Layer 5 of a small transformer language model trained on English Wikipedia (9 layers, counted from 0, width 128).
A neuron's activation on a vector x is GELU(weights . x), where the dot is the dot product.

Input weights of the MLP neurons that the questions are about. A number n stands for n times 0.0067.
n1: 12 9 40 -8 -27 -2 -3 -12 16 -5 -22 -9 23 36 -10 27 -13 -10 -34 10 20 -38 18 -37 -34 8 -20 -17 -1 -5 -26 -9 -21 4 -25 -18 -14 0 22 6 70 13 39 8 29 -8 -23 0 -13 -10 -22 -21 -24 13 13 -7 -16 16 10 12 24 -33 19 18 47 -8 -35 11 -2 24 25 10 -33 6 5 14 -15 -15 -6 -10 -4 -37 -34 34 5 11 -1 -20 32 -46 29 -9 44 -8 -14 14 -2 29 -15 -1 26 -23 30 -13 16 -34 24 -3 -8 3 0 -44 32 -2 -14 -54 -18 4 37 4 29 -15 -13 -10 4 -34 24 -11
n2: 17 -2 37 -94 3 -80 8 37 11 44 -15 -23 11 6 31 8 -7 18 2 25 -28 9 -3 -42 -34 -75 -10 34 12 -20 4 24 9 -2 -39 39 92 27 21 -34 -11 9 -12 3 7 22 31 19 -37 -37 21 1 4 -35 -13 48 -20 50 -76 -7 -29 -38 7 21 -21 -6 34 -15 -29 -20 33 12 21 -27 29 11 3 -32 -6 39 35 -22 0 -33 25 8 -11 -15 12 -14 30 81 -40 24 -7 3 -44 3 -39 43 34 55 49 7 36 69 0 9 -17 -22 17 -7 -43 -32 -28 45 -18 -16 8 21 -36 16 -4 -13 -19 9 -4 -39
n63: -20 2 -10 -33 -12 -7 -1 34 1 10 -8 51 20 26 19 18 13 -24 7 43 -26 -19 27 19 35 -26 -34 42 -54 -4 -51 -53 14 0 -12 -1 12 22 30 8 -1 17 -9 -9 34 -3 10 -10 -7 23 -23 -39 -25 0 -20 -9 9 -50 0 14 -10 -8 13 35 -10 20 34 2 3 -29 21 21 -6 -22 40 0 -9 30 14 65 -1 -17 -6 6 4 19 -18 10 -5 26 6 13 15 -33 11 -28 -15 -7 -13 15 22 5 -11 -33 12 16 39 -10 17 -11 -39 21 22 -30 -1 -18 -24 19 23 -39 -20 23 0 1 -18 -6 -35 1
n122: -11 15 29 -21 25 -17 42 -14 -1 20 -42 18 53 37 20 -1 -3 8 -14 3 11 2 -23 14 4 -25 -66 20 -25 -18 18 -24 -31 28 26 20 -38 -26 42 43 -12 29 0 12 -21 19 18 -1 -18 -37 -5 -33 28 10 5 5 -2 -21 7 3 -26 23 19 -4 -17 31 -35 -7 -4 7 -42 63 -9 -9 54 4 -28 37 58 20 -5 -59 -7 4 -21 14 -22 27 29 -14 1 18 -8 16 -3 18 -24 -13 11 -20 -16 36 -33 39 16 -25 19 -23 -20 -9 18 13 -45 -17 32 9 5 -6 -16 -18 -37 -6 -58 -5 -22 -5 37 66
n195: 10 -11 0 2 30 -15 37 -28 11 -29 -5 -1 -11 -6 2 2 -63 -27 1 -25 -38 19 -25 29 -3 40 -42 5 -9 -8 6 -9 -40 14 4 25 -30 15 -15 25 -21 23 -57 20 -1 33 -17 -44 76 -38 0 3 18 39 -14 -2 -69 -4 24 -7 -71 30 -12 35 -2 31 -32 -26 -24 9 -10 41 31 -24 12 -8 -57 82 4 36 16 -19 -6 -36 -6 -38 25 1 -2 20 -8 29 9 7 -16 25 5 60 -9 -53 14 71 -39 31 -50 2 12 14 13 -30 19 -11 47 10 -57 37 39 60 -17 1 15 -12 -3 -34 17 10 2 14
n242: -21 -36 -1 -58 15 -42 3 31 -11 42 -3 -8 1 41 -41 31 4 -7 5 -44 -12 12 -24 15 60 15 15 46 28 -8 -8 8 12 0 -2 39 -25 -32 -22 6 11 -33 -54 23 15 21 1 -38 28 -14 17 -19 -43 -19 15 36 -41 61 -43 1 -2 -11 -41 17 17 -35 -22 -7 -25 -35 -14 -19 19 0 33 19 -3 14 -20 -30 -16 -75 -13 -19 36 2 3 -16 5 15 53 34 -31 -2 -10 22 47 14 -11 -31 30 19 30 54 13 -6 16 -48 50 -5 26 -58 -10 -36 -37 -10 27 -4 56 16 -14 -10 -5 9 21 38 29 9
n254: 8 -20 5 -30 1 -3 23 -30 15 -23 -9 16 -1 -1 -14 -10 0 -6 17 42 -51 27 -43 -26 45 16 -10 -2 23 -5 -55 -1 12 9 11 23 42 -34 13 -2 5 23 5 -32 58 15 10 18 29 9 12 22 19 35 -64 -19 5 -12 -25 38 -18 -21 24 -21 -4 -12 12 -20 -20 -28 45 62 -21 -25 -20 5 2 26 -33 15 11 -3 -23 -28 -28 -43 -22 -30 -1 13 13 23 -8 13 -31 64 16 39 6 -28 -13 10 -39 7 28 7 -1 -34 14 -21 -37 -13 28 15 0 38 -3 12 -4 -22 -19 -12 14 -37 39 45 9 7
n263: 8 5 -22 27 -3 2 -9 -2 -7 -7 15 -41 19 3 -17 -29 -8 32 21 11 7 1 -53 -12 19 10 7 -6 -12 -5 4 -51 7 -4 -1 9 20 -14 21 -2 10 -6 -9 -22 17 14 -45 -13 33 21 26 30 -25 -27 -59 4 -42 12 -21 17 -54 31 28 36 37 -25 -23 -4 -28 1 -7 -19 4 -12 -14 26 -34 -1 17 -20 -24 -9 34 -36 -19 28 50 -16 26 -21 -1 -10 -6 54 -29 9 20 0 3 -18 -6 16 -36 -17 -9 53 40 -17 -19 27 -30 -13 -13 -48 5 14 16 21 -11 -21 -20 9 3 -45 29 17 6 7
n274: -8 23 11 4 -21 5 23 19 -25 3 -3 -13 -16 -1 -22 12 -19 5 29 6 -30 35 -32 -40 13 17 -11 -19 20 -12 -13 43 -15 17 14 0 7 -11 1 -4 -4 48 -17 -7 -10 39 -21 -9 10 2 18 -7 -27 46 13 -37 21 18 -8 23 -6 -39 38 11 -4 38 -51 -3 -42 -48 45 6 4 -16 -31 48 4 37 -5 23 14 -20 7 -19 -18 -58 34 2 9 -12 15 -19 11 41 -39 31 20 0 -24 -1 -35 -37 -68 -14 -36 17 -17 -11 -11 -44 -8 21 -9 0 -19 -8 -1 67 -3 -16 2 -31 2 -1 72 -30 22 -9
n354: 31 16 45 -17 -25 0 -15 -12 -15 -25 8 -19 26 -5 -15 -13 -6 -9 13 -1 16 31 -49 9 23 13 -10 31 -1 -5 -51 14 22 2 -33 4 -29 -26 0 31 10 -14 5 7 -27 17 -21 -24 50 21 27 3 -2 -31 -2 -17 -36 3 4 0 22 -11 -14 -1 23 -10 4 -4 -31 -36 26 9 -2 12 14 -10 -17 -14 9 27 21 -40 -1 -10 0 35 16 17 15 22 18 6 -2 -30 -83 44 -24 30 -10 11 5 -27 16 -10 37 -8 26 -35 -35 8 -20 -14 -13 -31 -22 26 27 3 46 28 -37 20 -1 -2 12 10 23 1
n362: 7 -6 -25 -27 -28 37 -40 16 3 -14 33 22 -59 -9 -38 -2 -6 0 17 35 -26 -39 -5 3 -24 -72 49 60 4 -12 -45 15 -31 -1 23 -10 13 -13 23 49 36 -35 3 -34 27 7 0 -3 -20 -26 -10 -1 10 0 -16 -40 36 -17 -1 21 20 -39 41 11 -24 -15 -11 12 14 33 -17 11 55 -4 19 -24 -28 41 -2 49 7 -13 -2 1 -50 -2 23 39 15 -29 20 -17 37 29 20 -6 13 2 -22 7 58 24 0 -4 22 -16 39 10 16 -47 13 -5 3 8 15 -23 -7 22 7 -5 23 -47 -12 16 -1 -11 7 27
n369: 20 -10 52 -52 -5 1 26 53 4 -7 -38 20 8 36 -7 8 25 -43 -4 6 -10 -18 19 -30 42 24 17 -28 6 0 -20 -27 -41 24 30 -21 1 -25 12 -5 12 20 -33 -22 15 17 -24 -2 34 8 18 -2 -20 -31 -41 -36 -2 -58 -20 -7 -52 -5 -6 39 1 4 20 -4 -23 -26 -20 10 57 1 27 -28 6 -22 21 26 -21 -4 32 -7 8 -22 -24 44 -11 9 -16 24 -31 -10 -46 44 31 47 -28 -11 7 -1 13 -16 -2 10 11 5 -19 -42 4 -14 10 -34 5 -20 6 29 41 -21 -28 -13 -23 -7 40 0 33 6
n517: 2 -16 7 5 12 13 -8 -36 -10 -1 8 32 -30 -2 -20 -7 -32 -10 42 -13 -11 38 -12 -47 63 -1 15 -37 -38 -9 -49 22 -10 14 48 35 2 -3 24 3 -6 -24 2 0 -15 25 10 12 46 -1 0 52 14 -38 28 1 -49 -26 -31 31 -4 -19 -17 37 -25 -25 47 9 38 13 -14 -33 59 -23 16 -15 22 23 -6 -3 -21 -11 58 -7 -36 7 -13 -32 9 14 -22 12 -75 19 -16 37 8 37 -35 -10 27 22 -19 23 7 39 -19 -54 48 -40 -15 -19 -8 -17 39 -20 -19 8 14 -27 3 -4 3 -57 3 35 -8 46
n634: -21 26 -5 14 58 -15 38 -36 24 -66 7 33 15 -13 10 -20 19 13 2 14 1 15 -29 -11 1 -6 23 -10 -9 -18 1 -23 30 4 9 32 -10 -2 -28 -19 -8 -34 -3 -29 -21 29 -21 3 3 -1 9 -17 27 30 37 0 2 1 10 -21 -16 -8 1 29 -27 -33 -15 -26 -4 -18 -25 -16 -11 -20 -4 21 14 -4 -17 -5 31 -11 -36 3 -13 15 -18 -31 52 19 14 0 19 -31 -20 11 71 -37 20 -25 -1 -1 25 -8 43 -17 -15 -1 -15 15 -27 -40 -3 -5 -19 24 11 33 33 28 30 11 -7 7 4 31 3 -2
n721: -2 -12 38 -25 25 -4 2 -17 -7 -3 -24 -8 6 36 -30 31 23 9 20 7 -35 6 35 4 36 9 30 -27 2 -9 8 7 -4 1 -40 -23 -8 -16 11 27 -3 -13 -25 -7 15 50 -59 7 43 -1 9 7 -24 -5 -3 -11 -37 16 8 44 12 37 -30 12 22 2 39 -6 -14 11 -3 -14 -55 -8 51 13 -16 10 35 -31 72 1 24 -15 15 48 -11 14 -3 -6 31 0 -6 -34 -8 12 20 -16 -14 -8 -18 -27 -42 7 -17 13 -6 -21 17 20 -19 1 29 -1 -30 19 17 -3 -16 -3 4 29 -26 -11 7 -15 -1 -27

Each question shows a token from some text and the vector x that enters the MLP there. A number n stands for n times 0.11.

"0": -4 5 -10 8 14 -5 6 -7 3 -2 3 -6 6 -6 5 -5 -4 0 4 -4 -3 -5 7 -3 1 2 -1 -7 -1 80 -1 2 3 -8 -2 2 -3 0 -8 -5 -8 -8 2 -1 1 -7 4 14 0 2 7 1 14 1 6 1 2 2 0 -36 -9 -4 -2 -5 -9 3 -1 0 6 -18 -3 4 -7 3 -1 9 6 4 0 -4 1 7 -3 4 -1 -3 -5 -13 -6 6 0 -3 -4 -13 0 -10 11 -4 4 -9 -5 1 3 -21 0 0 -9 -8 3 -2 4 -4 3 1 0 0 -2 -3 1 8 1 6 7 11 3 -4 1 -9
Which neuron lights up most? n634

" cont": 1 -4 -15 0 13 4 -4 7 4 16 -9 6 4 -6 0 5 -6 -8 0 3 1 -11 10 1 5 2 -14 10 -3 64 12 6 4 -15 12 -5 -2 0 -8 6 0 -9 5 -8 -4 0 8 5 -4 3 -9 -18 -1 5 -4 5 5 16 -7 -23 -8 -3 0 3 6 -19 5 0 4 -1 1 3 -13 -4 3 2 24 -6 5 0 -4 2 -6 12 1 6 -1 8 -11 -12 -7 1 -4 -2 -10 -9 -4 4 0 -1 -12 -2 12 -12 15 1 -12 -8 -2 0 11 -3 5 -1 0 5 -2 -8 -10 -1 0 -2 -3 28 -22 2 -3 -10
Which neuron lights up most? n2

" |": 4 0 3 -2 -5 3 -5 -1 -9 3 -4 0 2 -2 4 2 -9 -1 -4 4 0 -6 1 -3 -1 1 -2 3 0 93 1 -2 1 -13 0 -11 -11 -4 -7 1 1 -8 -1 3 -7 -1 -8 0 0 5 -3 0 -3 -2 -1 -6 -4 2 -1 -20 -4 1 -9 -4 4 -7 3 0 3 2 3 -2 0 4 0 0 -2 1 2 -6 -9 -2 6 2 2 3 1 5 -4 0 -4 3 1 -5 0 -3 4 0 2 -1 -6 -2 4 -5 0 -11 3 -6 0 2 -1 -7 -5 1 -1 -1 -1 -6 1 6 -1 -2 1 8 2 -6 14 0
The most active neuron and its activation: n354, at about 1.4

" and": 7 -3 -11 -3 -4 -4 9 12 -8 0 -3 -9 3 -7 4 3 1 -4 -1 -5 1 -6 -5 -9 11 6 -4 4 7 83 -2 -12 2 -4 1 -10 1 -2 1 4 -7 -7 -1 4 2 0 3 7 -2 8 -4 -6 5 2 0 4 14 -2 3 -15 4 6 -5 -7 -3 0 0 0 8 -1 1 -13 6 8 -6 1 -3 11 4 -2 -3 17 4 -2 -2 0 1 -7 -30 -2 -19 0 -5 -6 -1 -3 -1 4 4 -4 -8 6 4 -1 3 -1 -6 7 -8 2 -1 -8 3 6 0 -2 -2 2 0 -2 -5 0 3 -20 8 -5 2 -7
Which neuron lights up most? n369

"ger": -17 -3 0 -5 -10 -1 1 -10 -12 3 -2 3 1 -16 7 -1 6 1 -1 6 -5 8 8 1 4 1 6 -7 -6 79 4 -1 15 5 13 -4 0 -2 2 -5 -3 -4 -1 -8 -1 5 -4 12 4 16 -3 2 5 0 5 1 7 0 5 -14 0 2 2 -4 0 -7 4 0 12 3 3 -1 0 -5 1 5 -5 3 0 4 -9 1 -1 4 2 2 -1 -3 -31 12 -16 -3 -5 0 9 -9 -5 -9 6 -5 -3 -2 -4 -21 -3 -2 -4 6 -7 1 -4 -5 0 8 3 2 -2 -10 -9 1 3 -3 5 15 -6 1 -1 2
Which neuron lights up most? n63

"the": 5 0 3 0 -14 -4 -3 -16 -15 1 -12 -4 0 -12 4 7 1 12 3 -4 4 5 0 1 -1 4 -2 1 2 83 -4 -1 4 -1 -6 4 -2 1 1 1 -2 3 -9 -4 -3 2 4 4 1 5 -5 1 -6 8 4 0 3 -8 3 -42 -8 13 -6 -4 -1 5 1 0 -3 -1 0 6 -2 2 -1 -7 13 3 2 1 -1 5 -4 2 -3 -9 2 3 -27 -6 -9 3 1 -3 -3 -10 1 1 3 -2 2 10 3 -1 3 -3 -2 2 -5 -1 7 -1 -4 2 2 -5 -1 8 -9 4 -8 3 12 9 1 -9 -3 -1
Which neuron lights up most? n195

" the": 0 0 -2 -1 -9 0 -6 6 -9 -1 -7 0 -2 -8 7 2 1 2 -1 0 -1 0 -2 -2 -3 5 -3 2 1 85 0 -1 1 -11 1 -4 1 0 1 -3 -3 3 -7 3 6 0 -1 0 -3 -2 5 2 1 -5 4 0 -3 3 -1 -31 -9 13 -14 -1 -2 7 0 0 2 7 1 1 0 3 3 -2 -2 0 2 3 -4 7 -3 2 -4 1 4 5 -33 -7 -8 3 2 -2 -3 -8 4 4 2 0 0 2 4 -4 -1 -1 -7 1 -2 2 4 5 -3 1 -3 -7 -1 -2 -11 5 -3 -1 9 10 5 -5 1 4
Which neuron lights up most? n369

" on": 4 -3 -6 -4 -5 7 6 10 -1 7 1 2 -4 -6 5 -3 2 1 8 -8 -1 0 5 -5 -7 2 -8 0 12 83 14 -1 -3 -12 1 3 -5 1 -1 -7 -3 6 -4 1 -11 -3 -2 -7 -6 -3 -10 -2 -5 8 -4 6 5 10 -4 -21 3 -3 0 -1 -5 -4 -6 0 -1 1 1 -15 4 -3 -4 11 1 5 -5 10 2 2 -2 5 -5 -1 2 3 -34 0 -12 -4 -3 -5 -6 -1 -5 -1 4 2 -3 8 1 -2 -1 -4 -9 2 6 4 2 8 -4 11 -3 1 -1 -2 3 1 -3 0 -3 4 8 -2 7 -4
Which neuron lights up most? n274

"ologist": -4 -1 -5 -2 -2 8 -12 -1 -14 3 -5 4 4 -6 3 -1 -4 0 -9 -7 5 8 7 -2 -3 0 0 5 -1 78 -5 -3 -3 -19 -4 8 1 -3 6 2 12 -3 1 -10 2 1 -3 3 5 12 -2 3 0 0 1 5 -6 -1 6 -10 7 3 -4 -10 0 -8 8 0 9 17 2 -6 -4 2 3 6 -3 -5 -10 -7 -2 11 13 2 -2 13 1 -6 -34 -4 -6 2 -7 -5 3 -3 -1 0 11 -1 -22 0 -2 -6 -5 -8 0 5 0 7 4 -4 -4 -1 -4 3 -1 -18 -9 2 4 1 4 2 1 5 1 -3
Which neuron lights up most? n721

" a": -5 1 0 6 -12 -3 -4 -11 3 6 6 3 1 -5 2 4 -6 5 -10 -6 -3 4 -5 0 10 3 -4 -1 6 83 14 0 -5 -9 -7 -5 -1 0 2 -2 -1 0 -5 7 -3 4 -5 -1 -1 4 -6 7 1 -1 10 1 -5 3 -3 -23 -8 12 -10 -9 4 5 -2 0 2 -1 2 4 1 8 -2 -2 -2 1 9 3 -10 8 3 -1 -5 0 0 5 -29 -9 -11 2 4 -6 -4 -2 0 1 2 -2 -5 5 0 -3 2 -4 3 5 -5 -5 3 -2 -8 -6 -4 -2 -1 -1 -10 -7 -3 -2 -1 7 4 -9 1 -1
The most active neuron and its activation: n195, at about 1

" convin": 6 -7 1 2 -13 6 -5 -1 2 -8 -7 10 -2 -10 9 0 -11 -19 -11 -15 -6 2 1 -2 5 2 7 4 4 68 6 -10 10 -18 7 13 2 -2 -7 4 -11 -5 5 -5 -8 -5 3 -1 14 20 -4 12 8 4 8 -5 2 -5 7 -11 -6 -9 0 -13 -3 -15 7 0 7 -2 5 3 3 1 -10 -5 5 0 3 -6 3 12 8 10 4 8 -4 -8 -25 9 -4 6 -9 -6 1 -8 5 2 9 2 -1 1 12 -5 4 3 -21 0 -4 -8 -10 -8 5 6 -1 -3 -3 -19 -5 -7 -3 0 5 13 -11 5 -1 11
Which neuron lights up most? n517

"|": -8 5 -12 0 -9 -1 -4 -7 10 8 1 -3 -1 -5 7 6 2 -5 -2 1 -5 5 -1 3 -1 1 -3 1 4 89 4 7 0 -13 -5 -5 -13 -3 -1 -6 4 -1 -3 5 -1 -1 -8 1 -1 -11 -2 -2 -1 3 3 1 -5 1 7 -10 -3 9 1 -3 -1 -1 1 0 -1 6 -1 6 6 7 -2 2 -4 9 -5 1 -20 -1 -5 6 -3 6 -7 -7 -7 -1 -7 -1 -5 -4 -1 2 -4 2 2 -2 0 -1 -6 3 1 -8 -6 -6 -8 -4 3 -6 2 8 -3 -6 -1 -6 -11 9 -4 -1 4 12 -2 -8 12 -5
Which neuron lights up most? n195

" expect": 5 0 1 1 -3 -7 -9 10 3 1 9 -2 2 -10 -2 2 -4 0 -1 -5 1 4 -7 3 7 1 1 3 5 76 3 7 -1 -26 -1 11 -2 -2 3 -9 -2 -8 2 7 -5 6 5 -5 -4 19 -7 11 -11 -2 16 5 -1 4 0 -10 0 -6 -5 -7 -5 -7 9 0 3 -2 6 -13 -9 7 2 5 -3 -4 4 3 -9 3 2 -4 -4 13 6 -1 -30 8 -12 -5 -1 2 -5 -4 -4 -6 -1 -1 -14 1 14 -10 7 4 -14 -5 0 5 -4 5 -10 0 7 4 -2 -15 -2 -7 -5 1 -3 12 -11 3 1 -5
Which neuron lights up most? n354

" ch": 3 -3 5 1 -6 5 -4 -7 -12 11 -5 -4 2 4 0 4 6 8 11 -2 3 -4 1 3 2 6 4 3 6 71 22 -10 -9 -20 -7 -2 -7 -1 6 3 -4 -10 -6 -6 7 1 12 -12 -22 14 0 -5 -11 -7 -3 6 -9 2 7 -21 -2 5 2 -4 -3 2 3 0 0 -5 1 1 -4 3 5 2 1 -1 5 2 -8 -1 -7 13 -5 3 2 0 -7 -5 -11 0 -4 -15 0 -12 2 -1 6 10 -22 2 7 -13 -2 6 -5 -6 -3 3 14 11 -10 1 13 5 -1 -7 2 -1 -5 -6 -4 18 -25 -9 0 -2
Which neuron lights up most? n122